Layer 5 of a small transformer language model trained on English Wikipedia (8 layers, counted from 0, width 128).
A neuron adds its activation times its output weights to the MLP's output. To switch it off is to set its activation to zero at one token and run the rest of the model.
A neuron's activation on a vector x is squared ReLU(weights . x), where the dot is the dot product.

Input weights of the MLP neurons that the questions are about. A number n stands for (n - 128) times 0.0034.
n61: 38, 112, 126, 147, 188, 215, 194, 164, 127, 130, 123, 155, 143, 129, 111, 147, 128, 93, 151, 141, 138, 96, 93, 73, 95, 189, 127, 170, 109, 181, 115, 73, 160, 161, 185, 90, 130, 7, 78, 132, 153, 131, 123, 157, 168, 92, 105, 69, 159, 58, 86, 162, 115, 150, 107, 123, 43, 135, 110, 99, 110, 98, 114, 135, 115, 155, 115, 128, 76, 123, 150, 129, 64, 190, 200, 182, 127, 134, 154, 138, 115, 170, 204, 138, 164, 111, 82, 179, 143, 97, 91, 128, 66, 160, 136, 90, 96, 162, 199, 86, 152, 101, 107, 172, 152, 152, 100, 86, 94, 168, 101, 175, 137, 154, 128, 218, 83, 120, 129, 128, 115, 64, 125, 232, 138, 98, 152, 65
n92: 120, 128, 108, 226, 118, 101, 151, 213, 166, 183, 196, 178, 99, 131, 111, 119, 133, 56, 108, 166, 132, 96, 133, 199, 99, 104, 188, 202, 104, 183, 126, 90, 91, 102, 94, 91, 167, 80, 162, 172, 186, 134, 115, 101, 249, 153, 143, 140, 48, 126, 99, 120, 150, 109, 75, 150, 114, 138, 169, 149, 171, 115, 71, 92, 93, 136, 91, 140, 167, 100, 104, 122, 142, 181, 123, 151, 149, 42, 122, 147, 161, 60, 145, 133, 105, 150, 109, 139, 187, 113, 79, 43, 129, 99, 148, 165, 143, 126, 172, 104, 156, 121, 91, 97, 73, 78, 170, 134, 225, 146, 120, 115, 107, 124, 71, 94, 97, 55, 127, 147, 147, 178, 149, 163, 116, 129, 104, 140
n338: 141, 140, 168, 98, 144, 114, 134, 86, 128, 128, 90, 122, 148, 160, 165, 90, 146, 117, 97, 131, 182, 151, 84, 74, 134, 108, 141, 96, 91, 88, 175, 122, 182, 155, 76, 35, 158, 156, 45, 128, 143, 162, 154, 140, 140, 83, 168, 84, 110, 101, 115, 178, 47, 125, 116, 140, 89, 66, 131, 180, 122, 135, 117, 114, 85, 117, 156, 162, 123, 121, 146, 94, 169, 121, 187, 126, 85, 124, 116, 65, 111, 134, 83, 131, 143, 130, 141, 126, 101, 168, 157, 135, 129, 128, 143, 188, 104, 175, 159, 75, 112, 130, 123, 120, 91, 140, 165, 104, 193, 96, 160, 105, 114, 97, 161, 150, 90, 178, 203, 81, 144, 120, 96, 72, 139, 161, 112, 149
n355: 118, 123, 94, 156, 112, 118, 118, 120, 132, 130, 77, 99, 179, 121, 113, 131, 126, 151, 89, 149, 134, 130, 151, 139, 118, 129, 151, 116, 134, 135, 126, 90, 133, 124, 115, 124, 146, 94, 135, 153, 130, 149, 129, 155, 142, 121, 138, 136, 115, 114, 112, 169, 110, 153, 117, 137, 151, 149, 96, 122, 97, 133, 124, 147, 109, 120, 164, 148, 126, 144, 143, 102, 145, 91, 81, 82, 41, 93, 108, 106, 107, 156, 146, 152, 142, 140, 111, 167, 113, 123, 82, 119, 121, 147, 125, 108, 152, 141, 118, 160, 112, 111, 92, 116, 98, 84, 133, 138, 179, 164, 106, 143, 98, 190, 186, 168, 118, 101, 126, 154, 97, 117, 109, 155, 161, 117, 140, 110
n536: 125, 139, 93, 106, 131, 180, 199, 147, 130, 175, 171, 142, 163, 95, 133, 129, 96, 148, 130, 125, 135, 94, 114, 166, 117, 143, 72, 104, 140, 140, 125, 91, 57, 126, 155, 118, 115, 95, 109, 123, 120, 141, 122, 91, 160, 166, 93, 106, 121, 102, 78, 139, 112, 88, 165, 104, 142, 91, 126, 168, 112, 185, 142, 131, 116, 112, 96, 127, 146, 151, 128, 122, 84, 180, 129, 137, 96, 141, 164, 138, 152, 146, 101, 168, 112, 157, 125, 69, 152, 108, 99, 121, 125, 114, 148, 135, 110, 107, 170, 165, 78, 157, 119, 125, 77, 143, 103, 123, 130, 180, 137, 176, 124, 118, 133, 157, 138, 203, 183, 142, 87, 162, 121, 119, 125, 160, 122, 98
n696: 58, 184, 76, 92, 185, 187, 145, 130, 126, 108, 72, 133, 165, 131, 148, 68, 83, 125, 170, 76, 174, 153, 109, 80, 134, 105, 169, 104, 116, 121, 173, 83, 138, 138, 147, 59, 81, 144, 133, 85, 190, 156, 88, 134, 119, 172, 111, 147, 139, 148, 96, 133, 147, 88, 126, 145, 177, 22, 91, 162, 180, 103, 116, 132, 121, 146, 165, 99, 115, 158, 128, 125, 90, 152, 128, 99, 49, 123, 124, 134, 99, 124, 195, 115, 147, 104, 118, 206, 128, 108, 132, 103, 171, 76, 190, 31, 113, 196, 70, 79, 169, 133, 92, 110, 108, 160, 149, 92, 157, 157, 112, 84, 156, 157, 79, 161, 108, 157, 141, 131, 81, 139, 154, 158, 148, 226, 78, 153
n966: 109, 149, 109, 120, 132, 93, 154, 118, 146, 174, 152, 127, 186, 50, 137, 143, 96, 124, 176, 160, 121, 73, 116, 100, 99, 106, 110, 181, 160, 161, 102, 146, 124, 103, 126, 152, 124, 160, 113, 130, 97, 127, 141, 126, 150, 126, 134, 142, 136, 136, 72, 152, 124, 103, 124, 95, 98, 145, 151, 118, 91, 120, 131, 98, 155, 128, 79, 148, 114, 126, 116, 119, 84, 160, 144, 159, 137, 159, 114, 147, 158, 102, 144, 104, 147, 141, 126, 118, 139, 130, 152, 154, 86, 132, 151, 76, 98, 133, 131, 75, 135, 141, 159, 136, 85, 114, 139, 108, 141, 173, 135, 139, 118, 170, 127, 135, 108, 105, 122, 87, 131, 111, 124, 137, 172, 148, 96, 132

Output weights of the MLP neurons that the questions are about. A number n stands for (n - 128) times 0.0044.
n61: 154, 9, 123, 91, 91, 146, 173, 108, 140, 145, 134, 83, 131, 133, 165, 182, 91, 126, 127, 155, 124, 83, 156, 131, 122, 140, 131, 124, 107, 116, 92, 130, 127, 149, 116, 110, 127, 136, 164, 135, 108, 105, 129, 139, 114, 129, 145, 169, 169, 146, 125, 131, 145, 113, 135, 148, 120, 167, 109, 106, 82, 144, 78, 137, 143, 130, 124, 151, 111, 104, 115, 96, 123, 113, 148, 136, 147, 114, 135, 94, 100, 165, 123, 109, 144, 115, 123, 140, 124, 154, 110, 138, 105, 184, 134, 100, 82, 111, 183, 122, 124, 131, 160, 133, 166, 188, 105, 83, 108, 148, 173, 141, 103, 105, 121, 125, 132, 125, 143, 146, 116, 126, 97, 123, 136, 140, 151, 166
n92: 163, 148, 125, 93, 130, 128, 188, 143, 140, 132, 120, 137, 120, 146, 123, 175, 144, 139, 113, 154, 133, 121, 120, 161, 174, 97, 157, 143, 113, 122, 173, 115, 98, 115, 97, 119, 141, 144, 151, 110, 153, 111, 152, 137, 184, 124, 119, 186, 113, 114, 150, 157, 85, 111, 122, 153, 136, 164, 172, 84, 169, 143, 146, 109, 177, 121, 129, 125, 110, 120, 107, 148, 137, 168, 104, 116, 144, 120, 151, 136, 137, 135, 119, 65, 112, 87, 100, 142, 8, 134, 135, 120, 100, 163, 117, 123, 148, 88, 143, 77, 111, 142, 150, 107, 125, 124, 119, 106, 104, 120, 107, 147, 90, 80, 102, 157, 156, 103, 64, 138, 104, 114, 139, 119, 143, 93, 133, 143
n338: 127, 140, 82, 155, 145, 117, 143, 178, 115, 128, 93, 108, 120, 100, 151, 100, 160, 85, 116, 118, 89, 88, 123, 116, 91, 134, 95, 120, 109, 141, 146, 140, 109, 78, 107, 121, 139, 168, 129, 142, 146, 152, 159, 158, 136, 136, 141, 132, 133, 135, 105, 150, 156, 118, 145, 75, 137, 115, 136, 149, 109, 134, 141, 80, 132, 98, 120, 155, 116, 107, 129, 154, 146, 117, 137, 139, 116, 116, 177, 140, 136, 126, 155, 83, 116, 140, 109, 155, 143, 130, 108, 99, 124, 134, 144, 105, 126, 101, 125, 177, 109, 151, 116, 89, 140, 148, 94, 120, 122, 186, 132, 123, 108, 135, 121, 166, 98, 129, 110, 129, 112, 141, 183, 159, 172, 153, 149, 126
n355: 136, 100, 143, 126, 169, 119, 153, 107, 109, 90, 130, 141, 141, 154, 134, 108, 135, 115, 130, 134, 143, 145, 151, 129, 127, 109, 150, 150, 126, 120, 143, 106, 118, 116, 132, 132, 140, 148, 102, 101, 178, 128, 162, 140, 129, 161, 115, 137, 107, 108, 150, 120, 115, 144, 111, 133, 144, 93, 115, 120, 156, 116, 122, 135, 135, 149, 107, 115, 125, 157, 120, 131, 154, 141, 116, 131, 136, 124, 117, 157, 121, 132, 143, 146, 123, 89, 120, 86, 134, 108, 115, 138, 111, 89, 110, 107, 157, 124, 123, 106, 121, 123, 127, 152, 129, 76, 151, 144, 117, 99, 123, 109, 135, 141, 113, 127, 145, 140, 113, 104, 140, 146, 127, 115, 142, 162, 130, 133
n536: 135, 139, 143, 123, 157, 115, 108, 142, 103, 131, 154, 135, 112, 160, 108, 85, 125, 136, 91, 132, 134, 141, 129, 122, 133, 126, 158, 133, 143, 138, 129, 173, 113, 138, 141, 121, 154, 150, 142, 95, 146, 150, 119, 155, 100, 131, 134, 110, 92, 122, 101, 129, 136, 115, 107, 138, 121, 121, 135, 119, 156, 79, 98, 125, 119, 138, 122, 124, 157, 153, 89, 162, 177, 143, 114, 140, 155, 144, 108, 134, 132, 151, 140, 123, 130, 106, 95, 114, 141, 113, 135, 87, 133, 103, 173, 141, 147, 109, 107, 135, 112, 146, 113, 120, 126, 102, 126, 143, 127, 98, 132, 152, 139, 168, 104, 102, 137, 106, 99, 155, 133, 133, 117, 127, 153, 132, 145, 93
n696: 138, 97, 103, 115, 164, 129, 104, 122, 128, 54, 195, 151, 140, 125, 117, 100, 149, 121, 98, 117, 171, 127, 138, 93, 105, 111, 142, 121, 142, 93, 138, 134, 99, 123, 110, 136, 117, 101, 143, 142, 110, 116, 121, 114, 110, 152, 169, 169, 143, 184, 121, 154, 134, 96, 67, 159, 118, 132, 112, 53, 145, 144, 169, 167, 108, 140, 162, 73, 108, 169, 157, 120, 138, 165, 144, 148, 81, 152, 155, 114, 143, 137, 160, 71, 143, 165, 104, 102, 121, 88, 90, 107, 141, 123, 106, 134, 133, 170, 128, 135, 113, 138, 118, 108, 142, 120, 119, 111, 162, 167, 170, 125, 107, 130, 130, 131, 141, 175, 59, 77, 142, 135, 120, 159, 153, 148, 122, 164
n966: 133, 144, 125, 124, 137, 114, 96, 132, 121, 105, 137, 132, 119, 162, 142, 119, 132, 128, 128, 112, 143, 169, 143, 142, 140, 119, 160, 113, 138, 127, 138, 132, 124, 149, 124, 109, 128, 157, 117, 114, 133, 142, 148, 139, 97, 142, 131, 160, 119, 124, 136, 135, 123, 139, 108, 148, 124, 88, 125, 117, 173, 114, 135, 131, 143, 126, 124, 104, 176, 145, 112, 128, 119, 146, 117, 106, 118, 134, 112, 114, 140, 134, 110, 119, 99, 110, 118, 65, 119, 127, 119, 121, 120, 97, 145, 142, 144, 138, 123, 131, 139, 127, 150, 137, 112, 106, 131, 122, 134, 108, 133, 108, 121, 138, 141, 118, 140, 149, 105, 146, 136, 117, 130, 130, 138, 106, 146, 134

Each question names a token from some text and the token that comes next. It shows the vector x that enters the MLP there. A number n stands for (n - 128) times 0.058.

Then comes g, the gradient of the next token's log-probability with respect to the MLP's output, scaled to length 1. A neuron's effect is roughly proportional to its activation times (output weights . g). A number n stands for (n - 128) times 0.0029.

"ian", then " inc"
x: 117, 92, 134, 112, 119, 111, 141, 137, 120, 104, 133, 88, 123, 141, 126, 146, 138, 136, 146, 120, 126, 155, 117, 157, 138, 109, 139, 127, 125, 125, 143, 158, 120, 144, 127, 136, 124, 146, 141, 151, 109, 110, 98, 133, 123, 145, 119, 152, 138, 120, 92, 139, 149, 138, 126, 120, 133, 93, 121, 132, 122, 115, 154, 143, 134, 121, 122, 156, 135, 124, 126, 138, 114, 150, 113, 114, 109, 125, 105, 128, 137, 156, 162, 127, 126, 78, 146, 108, 123, 125, 135, 117, 121, 149, 141, 119, 113, 137, 112, 127, 142, 145, 114, 114, 130, 168, 121, 112, 121, 140, 140, 127, 151, 127, 122, 133, 120, 112, 118, 120, 124, 113, 121, 124, 117, 128, 126, 138
g: 122, 160, 161, 126, 121, 161, 126, 126, 119, 102, 162, 139, 162, 169, 98, 109, 120, 195, 116, 87, 166, 106, 131, 98, 116, 108, 139, 112, 138, 134, 128, 124, 125, 150, 165, 173, 117, 138, 153, 122, 126, 28, 136, 111, 185, 129, 129, 129, 160, 120, 121, 150, 138, 152, 124, 190, 84, 88, 85, 116, 137, 89, 148, 112, 113, 133, 166, 71, 110, 102, 85, 106, 113, 133, 137, 151, 100, 142, 156, 158, 131, 67, 101, 161, 126, 89, 141, 140, 54, 126, 129, 121, 136, 145, 137, 88, 146, 75, 134, 164, 146, 161, 122, 122, 142, 94, 112, 156, 147, 133, 118, 205, 120, 108, 101, 117, 153, 162, 44, 45, 160, 120, 171, 142, 123, 178, 175, 110
Switching off which neuron hurts the next token most? n696

")", then " Cor"
x: 128, 50, 143, 125, 116, 87, 120, 112, 134, 137, 128, 134, 144, 109, 138, 155, 128, 128, 128, 123, 96, 134, 120, 145, 129, 139, 139, 123, 127, 133, 148, 151, 126, 122, 109, 115, 128, 116, 125, 150, 127, 112, 114, 143, 131, 112, 122, 180, 125, 129, 120, 145, 154, 126, 138, 121, 124, 142, 133, 122, 120, 98, 163, 128, 124, 138, 112, 180, 159, 140, 124, 134, 110, 111, 139, 138, 138, 134, 138, 137, 132, 120, 128, 143, 123, 113, 159, 112, 133, 142, 125, 138, 103, 139, 115, 118, 114, 116, 145, 139, 140, 144, 107, 110, 137, 126, 117, 96, 110, 137, 143, 119, 120, 120, 116, 134, 137, 140, 129, 122, 128, 125, 119, 111, 152, 121, 127, 137
g: 125, 104, 47, 82, 127, 144, 88, 129, 102, 162, 83, 92, 112, 174, 139, 80, 125, 72, 112, 110, 115, 109, 125, 103, 134, 95, 137, 140, 125, 127, 103, 137, 138, 149, 127, 145, 102, 96, 127, 110, 111, 126, 169, 127, 145, 95, 185, 149, 129, 133, 178, 126, 160, 137, 83, 182, 134, 93, 200, 154, 93, 187, 132, 130, 115, 137, 184, 96, 155, 161, 103, 117, 123, 145, 117, 181, 111, 119, 125, 127, 95, 93, 186, 81, 144, 112, 128, 129, 166, 124, 84, 143, 122, 113, 155, 134, 116, 100, 148, 138, 180, 125, 122, 117, 123, 63, 127, 174, 117, 150, 141, 125, 91, 203, 52, 139, 152, 89, 111, 202, 113, 157, 150, 122, 146, 156, 175, 124
Switching off which neuron hurts the next token most? n966

" B", then "ap"
x: 124, 29, 123, 120, 89, 118, 165, 136, 115, 132, 140, 113, 118, 122, 140, 126, 137, 144, 138, 126, 123, 114, 142, 147, 139, 131, 115, 126, 109, 135, 110, 139, 120, 127, 98, 144, 121, 135, 159, 134, 116, 125, 109, 119, 131, 132, 124, 120, 128, 122, 120, 134, 133, 128, 126, 129, 111, 156, 139, 129, 110, 132, 136, 127, 124, 137, 132, 143, 140, 141, 113, 87, 127, 122, 120, 142, 123, 131, 135, 130, 146, 104, 142, 146, 119, 123, 156, 109, 140, 151, 135, 107, 121, 156, 133, 138, 110, 117, 139, 116, 124, 148, 117, 105, 135, 135, 128, 152, 167, 128, 135, 153, 125, 129, 135, 117, 150, 126, 132, 128, 126, 125, 144, 108, 147, 132, 122, 119
g: 114, 128, 117, 120, 149, 154, 138, 85, 160, 120, 146, 164, 114, 159, 188, 169, 113, 166, 56, 116, 168, 138, 144, 96, 100, 109, 188, 113, 99, 84, 171, 135, 136, 113, 122, 150, 177, 175, 156, 140, 181, 162, 108, 123, 121, 134, 143, 129, 143, 126, 61, 123, 80, 155, 95, 150, 100, 136, 190, 106, 191, 163, 93, 106, 88, 124, 150, 161, 91, 138, 149, 135, 141, 150, 121, 195, 142, 127, 79, 111, 58, 96, 128, 136, 129, 69, 88, 99, 102, 86, 184, 98, 110, 157, 101, 83, 135, 148, 133, 152, 160, 118, 138, 149, 93, 120, 124, 141, 132, 96, 143, 161, 93, 140, 118, 118, 80, 61, 171, 136, 135, 114, 125, 97, 117, 137, 146, 115
Switching off which neuron hurts the next token most? n92

" T", then "X"
x: 132, 20, 118, 110, 121, 130, 125, 134, 108, 125, 112, 111, 132, 123, 124, 124, 128, 137, 143, 123, 136, 120, 125, 141, 109, 120, 115, 116, 127, 134, 132, 122, 116, 121, 117, 135, 107, 131, 144, 111, 124, 138, 105, 131, 145, 138, 154, 141, 145, 132, 124, 141, 135, 138, 116, 135, 130, 155, 142, 141, 121, 135, 112, 144, 118, 128, 130, 139, 131, 133, 140, 112, 125, 133, 101, 137, 128, 123, 127, 116, 146, 125, 144, 126, 125, 123, 172, 151, 129, 140, 109, 130, 123, 130, 111, 128, 131, 140, 117, 152, 125, 133, 143, 124, 130, 137, 136, 137, 135, 105, 144, 148, 121, 138, 127, 129, 148, 119, 143, 119, 124, 80, 157, 108, 132, 121, 139, 137
g: 155, 121, 161, 136, 140, 128, 137, 87, 105, 167, 81, 66, 114, 120, 141, 84, 157, 103, 151, 116, 135, 162, 110, 149, 124, 107, 114, 124, 121, 119, 123, 119, 94, 138, 83, 129, 119, 197, 78, 160, 148, 115, 119, 136, 94, 122, 104, 159, 139, 192, 170, 154, 176, 81, 188, 125, 175, 96, 39, 153, 99, 80, 130, 141, 157, 128, 185, 136, 163, 142, 152, 148, 76, 77, 173, 127, 135, 160, 159, 102, 151, 169, 146, 155, 72, 112, 146, 69, 123, 129, 103, 145, 68, 133, 98, 87, 180, 116, 161, 109, 143, 161, 143, 131, 110, 132, 130, 151, 108, 127, 133, 46, 131, 114, 85, 137, 126, 155, 124, 155, 132, 116, 146, 94, 124, 121, 142, 164
Switching off which neuron hurts the next token most? n355

" s", then "q"
x: 130, 73, 145, 151, 132, 115, 123, 141, 125, 118, 143, 117, 128, 120, 120, 144, 117, 118, 138, 125, 94, 121, 121, 130, 118, 145, 140, 136, 162, 122, 148, 124, 130, 111, 120, 147, 125, 127, 145, 124, 111, 128, 108, 128, 143, 129, 108, 168, 139, 110, 116, 144, 152, 133, 137, 122, 128, 144, 122, 129, 102, 158, 130, 172, 120, 106, 88, 157, 116, 131, 128, 109, 135, 127, 137, 132, 145, 141, 103, 124, 140, 140, 113, 130, 125, 118, 124, 124, 111, 100, 138, 126, 110, 154, 139, 138, 125, 128, 134, 116, 136, 171, 137, 122, 135, 132, 141, 115, 130, 117, 142, 137, 84, 127, 137, 98, 125, 140, 119, 111, 150, 114, 147, 131, 121, 113, 116, 147
g: 111, 149, 112, 132, 165, 117, 134, 99, 96, 110, 159, 128, 134, 165, 191, 124, 108, 118, 113, 103, 95, 119, 112, 131, 118, 133, 111, 83, 131, 75, 148, 110, 153, 125, 63, 152, 111, 132, 89, 166, 134, 97, 167, 121, 110, 160, 94, 176, 110, 180, 132, 135, 114, 89, 86, 131, 137, 84, 110, 124, 196, 107, 93, 115, 119, 154, 153, 147, 187, 125, 112, 148, 173, 153, 96, 142, 162, 81, 150, 98, 86, 108, 145, 133, 137, 132, 103, 138, 82, 197, 190, 80, 131, 108, 161, 111, 140, 144, 143, 145, 77, 160, 122, 169, 210, 125, 101, 72, 98, 159, 129, 114, 163, 81, 154, 145, 105, 124, 77, 123, 163, 145, 188, 132, 120, 170, 94, 122
Switching off which neuron hurts the next token most? n966

"8", then "8"
x: 122, 86, 117, 129, 111, 107, 127, 127, 123, 137, 135, 141, 113, 103, 128, 116, 139, 149, 145, 125, 112, 150, 105, 145, 143, 119, 111, 143, 145, 133, 129, 139, 139, 146, 124, 161, 94, 156, 106, 123, 114, 115, 118, 143, 133, 115, 122, 159, 167, 134, 98, 139, 129, 124, 111, 116, 120, 160, 126, 136, 120, 124, 115, 122, 133, 119, 137, 150, 159, 147, 126, 105, 125, 120, 126, 130, 126, 127, 130, 119, 142, 113, 134, 113, 106, 118, 132, 149, 125, 107, 134, 155, 112, 144, 123, 127, 133, 132, 113, 107, 137, 143, 159, 120, 134, 143, 147, 90, 130, 134, 146, 135, 126, 138, 127, 111, 117, 131, 121, 121, 125, 93, 127, 130, 148, 119, 118, 154
g: 113, 147, 81, 134, 137, 126, 128, 133, 135, 114, 210, 149, 115, 94, 133, 117, 134, 101, 152, 104, 125, 105, 104, 148, 116, 137, 152, 133, 172, 120, 124, 78, 106, 123, 164, 98, 122, 126, 83, 129, 84, 88, 125, 85, 132, 149, 136, 93, 135, 69, 82, 146, 149, 135, 131, 116, 82, 133, 138, 157, 44, 198, 126, 106, 108, 148, 93, 115, 105, 128, 118, 132, 171, 138, 172, 182, 115, 159, 156, 122, 103, 109, 170, 99, 170, 184, 164, 161, 159, 96, 140, 171, 91, 128, 202, 110, 125, 145, 171, 123, 132, 117, 164, 84, 143, 115, 157, 66, 93, 179, 107, 141, 84, 187, 165, 134, 74, 136, 133, 121, 107, 94, 107, 139, 137, 139, 180, 105
Which neuron, switched off, raises the next token's probability most? n966

"very", then " "
x: 134, 83, 128, 143, 115, 126, 136, 102, 132, 108, 126, 114, 131, 153, 119, 143, 124, 156, 159, 138, 149, 119, 116, 139, 116, 118, 120, 132, 142, 105, 127, 81, 155, 120, 100, 143, 144, 138, 114, 136, 117, 130, 117, 123, 134, 142, 154, 153, 154, 135, 134, 134, 142, 117, 108, 105, 115, 131, 119, 127, 114, 140, 150, 113, 136, 114, 128, 140, 115, 124, 120, 149, 118, 117, 108, 97, 131, 131, 120, 112, 106, 116, 134, 156, 137, 102, 143, 140, 121, 99, 133, 137, 136, 122, 143, 116, 119, 134, 100, 112, 154, 146, 126, 118, 147, 162, 129, 123, 144, 140, 113, 146, 110, 123, 109, 126, 139, 145, 134, 131, 139, 109, 139, 131, 122, 133, 118, 127
g: 131, 154, 71, 128, 155, 109, 112, 129, 118, 111, 129, 168, 99, 116, 146, 138, 95, 116, 176, 96, 106, 159, 88, 145, 155, 138, 138, 122, 140, 162, 146, 128, 137, 94, 200, 117, 182, 121, 102, 156, 78, 162, 161, 148, 156, 119, 105, 97, 140, 171, 176, 129, 96, 163, 152, 68, 142, 117, 150, 133, 163, 106, 74, 95, 163, 100, 141, 117, 127, 138, 89, 98, 90, 130, 104, 127, 154, 136, 100, 126, 97, 176, 115, 111, 133, 106, 113, 121, 156, 110, 122, 151, 145, 117, 151, 105, 162, 133, 151, 154, 107, 144, 105, 180, 113, 82, 127, 109, 107, 220, 166, 182, 94, 139, 88, 164, 100, 62, 90, 100, 147, 131, 186, 139, 81, 109, 165, 47
Which neuron, switched off, raises the next token's probability most? n696

" other", then " r"
x: 168, 85, 160, 106, 120, 101, 144, 117, 128, 118, 121, 119, 140, 140, 135, 151, 126, 149, 127, 97, 134, 123, 111, 148, 115, 121, 127, 107, 122, 110, 141, 111, 144, 138, 108, 112, 132, 119, 164, 129, 105, 133, 119, 126, 152, 127, 133, 161, 144, 129, 107, 147, 139, 139, 115, 134, 112, 122, 120, 142, 122, 131, 155, 98, 127, 127, 122, 166, 133, 113, 123, 130, 116, 136, 129, 105, 139, 121, 96, 131, 123, 146, 120, 151, 134, 114, 131, 151, 105, 117, 137, 127, 115, 141, 114, 150, 105, 124, 112, 117, 155, 109, 107, 128, 145, 152, 130, 114, 133, 152, 139, 156, 123, 119, 116, 138, 130, 140, 126, 111, 148, 109, 139, 130, 123, 129, 127, 129
g: 115, 190, 92, 168, 162, 120, 135, 171, 104, 136, 132, 153, 102, 123, 98, 123, 139, 129, 164, 105, 110, 117, 118, 123, 130, 144, 133, 120, 169, 108, 142, 99, 153, 129, 165, 144, 154, 63, 115, 154, 106, 133, 116, 124, 126, 133, 131, 139, 73, 121, 124, 120, 160, 176, 142, 153, 116, 162, 177, 157, 66, 171, 133, 112, 101, 92, 156, 110, 86, 139, 84, 118, 98, 133, 164, 147, 135, 209, 141, 163, 134, 105, 174, 133, 186, 119, 114, 155, 88, 90, 122, 169, 81, 119, 197, 92, 150, 137, 132, 158, 134, 67, 103, 43, 128, 99, 107, 44, 98, 163, 133, 160, 92, 155, 149, 149, 119, 124, 84, 94, 124, 93, 121, 146, 102, 160, 146, 92
Switching off which neuron hurts the next token most? n338

" a", then "ver"
x: 121, 30, 147, 132, 117, 102, 135, 121, 127, 101, 136, 116, 110, 138, 103, 114, 138, 147, 140, 129, 132, 131, 140, 130, 126, 135, 123, 136, 118, 125, 113, 112, 140, 129, 111, 142, 137, 126, 118, 152, 118, 119, 116, 134, 149, 130, 139, 149, 129, 119, 153, 122, 146, 131, 130, 127, 128, 153, 130, 100, 125, 140, 155, 114, 117, 126, 154, 117, 127, 128, 130, 148, 112, 137, 131, 150, 122, 120, 131, 130, 155, 149, 137, 149, 133, 112, 175, 154, 131, 111, 116, 117, 138, 132, 131, 121, 109, 133, 115, 102, 144, 133, 138, 113, 151, 149, 124, 112, 121, 111, 123, 137, 109, 108, 129, 118, 132, 132, 120, 127, 127, 103, 124, 121, 142, 125, 126, 149
g: 81, 154, 151, 197, 175, 131, 115, 141, 89, 120, 104, 151, 108, 116, 154, 97, 94, 120, 119, 144, 183, 132, 141, 86, 112, 161, 164, 158, 158, 145, 130, 108, 165, 134, 161, 152, 165, 72, 90, 206, 83, 123, 127, 168, 135, 153, 144, 130, 148, 87, 123, 180, 142, 137, 109, 124, 142, 91, 183, 161, 129, 56, 108, 144, 145, 98, 143, 132, 115, 77, 123, 66, 129, 188, 113, 148, 100, 159, 106, 139, 148, 96, 154, 178, 117, 147, 95, 113, 114, 49, 108, 133, 110, 122, 154, 92, 143, 178, 100, 127, 143, 73, 123, 117, 92, 92, 114, 110, 82, 130, 119, 144, 118, 72, 131, 153, 133, 127, 147, 146, 82, 153, 170, 105, 125, 168, 141, 98
Which neuron, switched off, raises the next token's probability most? n61

"um", then " ("
x: 120, 63, 142, 116, 109, 143, 119, 115, 158, 136, 115, 103, 137, 134, 139, 144, 139, 141, 108, 103, 119, 129, 145, 139, 106, 144, 144, 143, 130, 124, 128, 102, 123, 142, 114, 151, 130, 126, 139, 124, 135, 129, 110, 114, 124, 102, 117, 131, 130, 143, 119, 134, 138, 121, 164, 138, 136, 151, 118, 142, 130, 120, 141, 136, 142, 120, 118, 140, 136, 133, 146, 111, 127, 132, 74, 111, 103, 124, 129, 125, 134, 141, 132, 119, 127, 97, 179, 116, 140, 140, 116, 136, 135, 150, 125, 121, 112, 106, 130, 139, 92, 190, 126, 135, 104, 131, 110, 129, 134, 148, 129, 123, 126, 113, 126, 138, 151, 133, 129, 142, 103, 138, 124, 126, 135, 127, 138, 127
g: 96, 129, 88, 157, 179, 144, 124, 127, 110, 77, 155, 127, 172, 99, 102, 109, 141, 88, 112, 118, 126, 138, 139, 91, 142, 142, 148, 208, 122, 125, 94, 143, 149, 133, 127, 146, 107, 99, 134, 177, 147, 152, 129, 135, 125, 106, 124, 134, 163, 103, 101, 135, 167, 135, 140, 66, 127, 168, 142, 140, 127, 105, 123, 79, 48, 135, 136, 158, 140, 110, 170, 114, 136, 134, 180, 153, 125, 109, 107, 106, 154, 151, 144, 80, 103, 141, 94, 140, 189, 175, 137, 100, 136, 105, 167, 150, 139, 85, 125, 120, 61, 146, 38, 98, 46, 163, 141, 200, 99, 163, 111, 143, 111, 144, 126, 128, 146, 123, 115, 131, 45, 144, 120, 183, 141, 148, 119, 132
Switching off which neuron hurts the next token most? n536

"age", then " house"
x: 123, 53, 117, 130, 99, 108, 159, 119, 117, 122, 130, 116, 123, 111, 120, 132, 137, 147, 121, 123, 120, 129, 128, 144, 133, 149, 131, 132, 151, 145, 95, 116, 144, 108, 109, 159, 127, 119, 128, 126, 124, 119, 108, 140, 136, 115, 129, 148, 150, 115, 127, 127, 127, 112, 123, 132, 142, 106, 127, 127, 106, 145, 132, 104, 127, 128, 130, 154, 131, 109, 128, 111, 92, 159, 133, 144, 128, 154, 135, 127, 127, 141, 116, 141, 122, 110, 147, 99, 121, 129, 141, 141, 121, 143, 135, 138, 98, 112, 117, 119, 148, 123, 117, 107, 144, 161, 121, 131, 114, 144, 118, 131, 135, 136, 137, 130, 147, 130, 134, 121, 126, 133, 138, 132, 144, 138, 125, 162
g: 152, 143, 129, 129, 147, 106, 103, 141, 182, 140, 145, 111, 110, 110, 103, 120, 91, 135, 189, 160, 151, 135, 105, 101, 172, 118, 148, 134, 132, 103, 116, 145, 167, 120, 125, 164, 104, 73, 160, 161, 156, 81, 94, 112, 172, 127, 168, 128, 87, 102, 132, 135, 99, 149, 108, 160, 146, 93, 122, 188, 133, 173, 142, 154, 169, 82, 128, 111, 109, 156, 137, 188, 88, 138, 124, 132, 48, 123, 155, 87, 132, 152, 163, 123, 130, 73, 105, 144, 128, 123, 195, 149, 136, 118, 143, 138, 108, 136, 147, 72, 143, 131, 119, 129, 163, 95, 120, 71, 158, 124, 111, 131, 123, 99, 96, 160, 94, 163, 21, 98, 181, 103, 90, 140, 101, 159, 156, 71
Which neuron, switched off, raises the next token's probability most? n536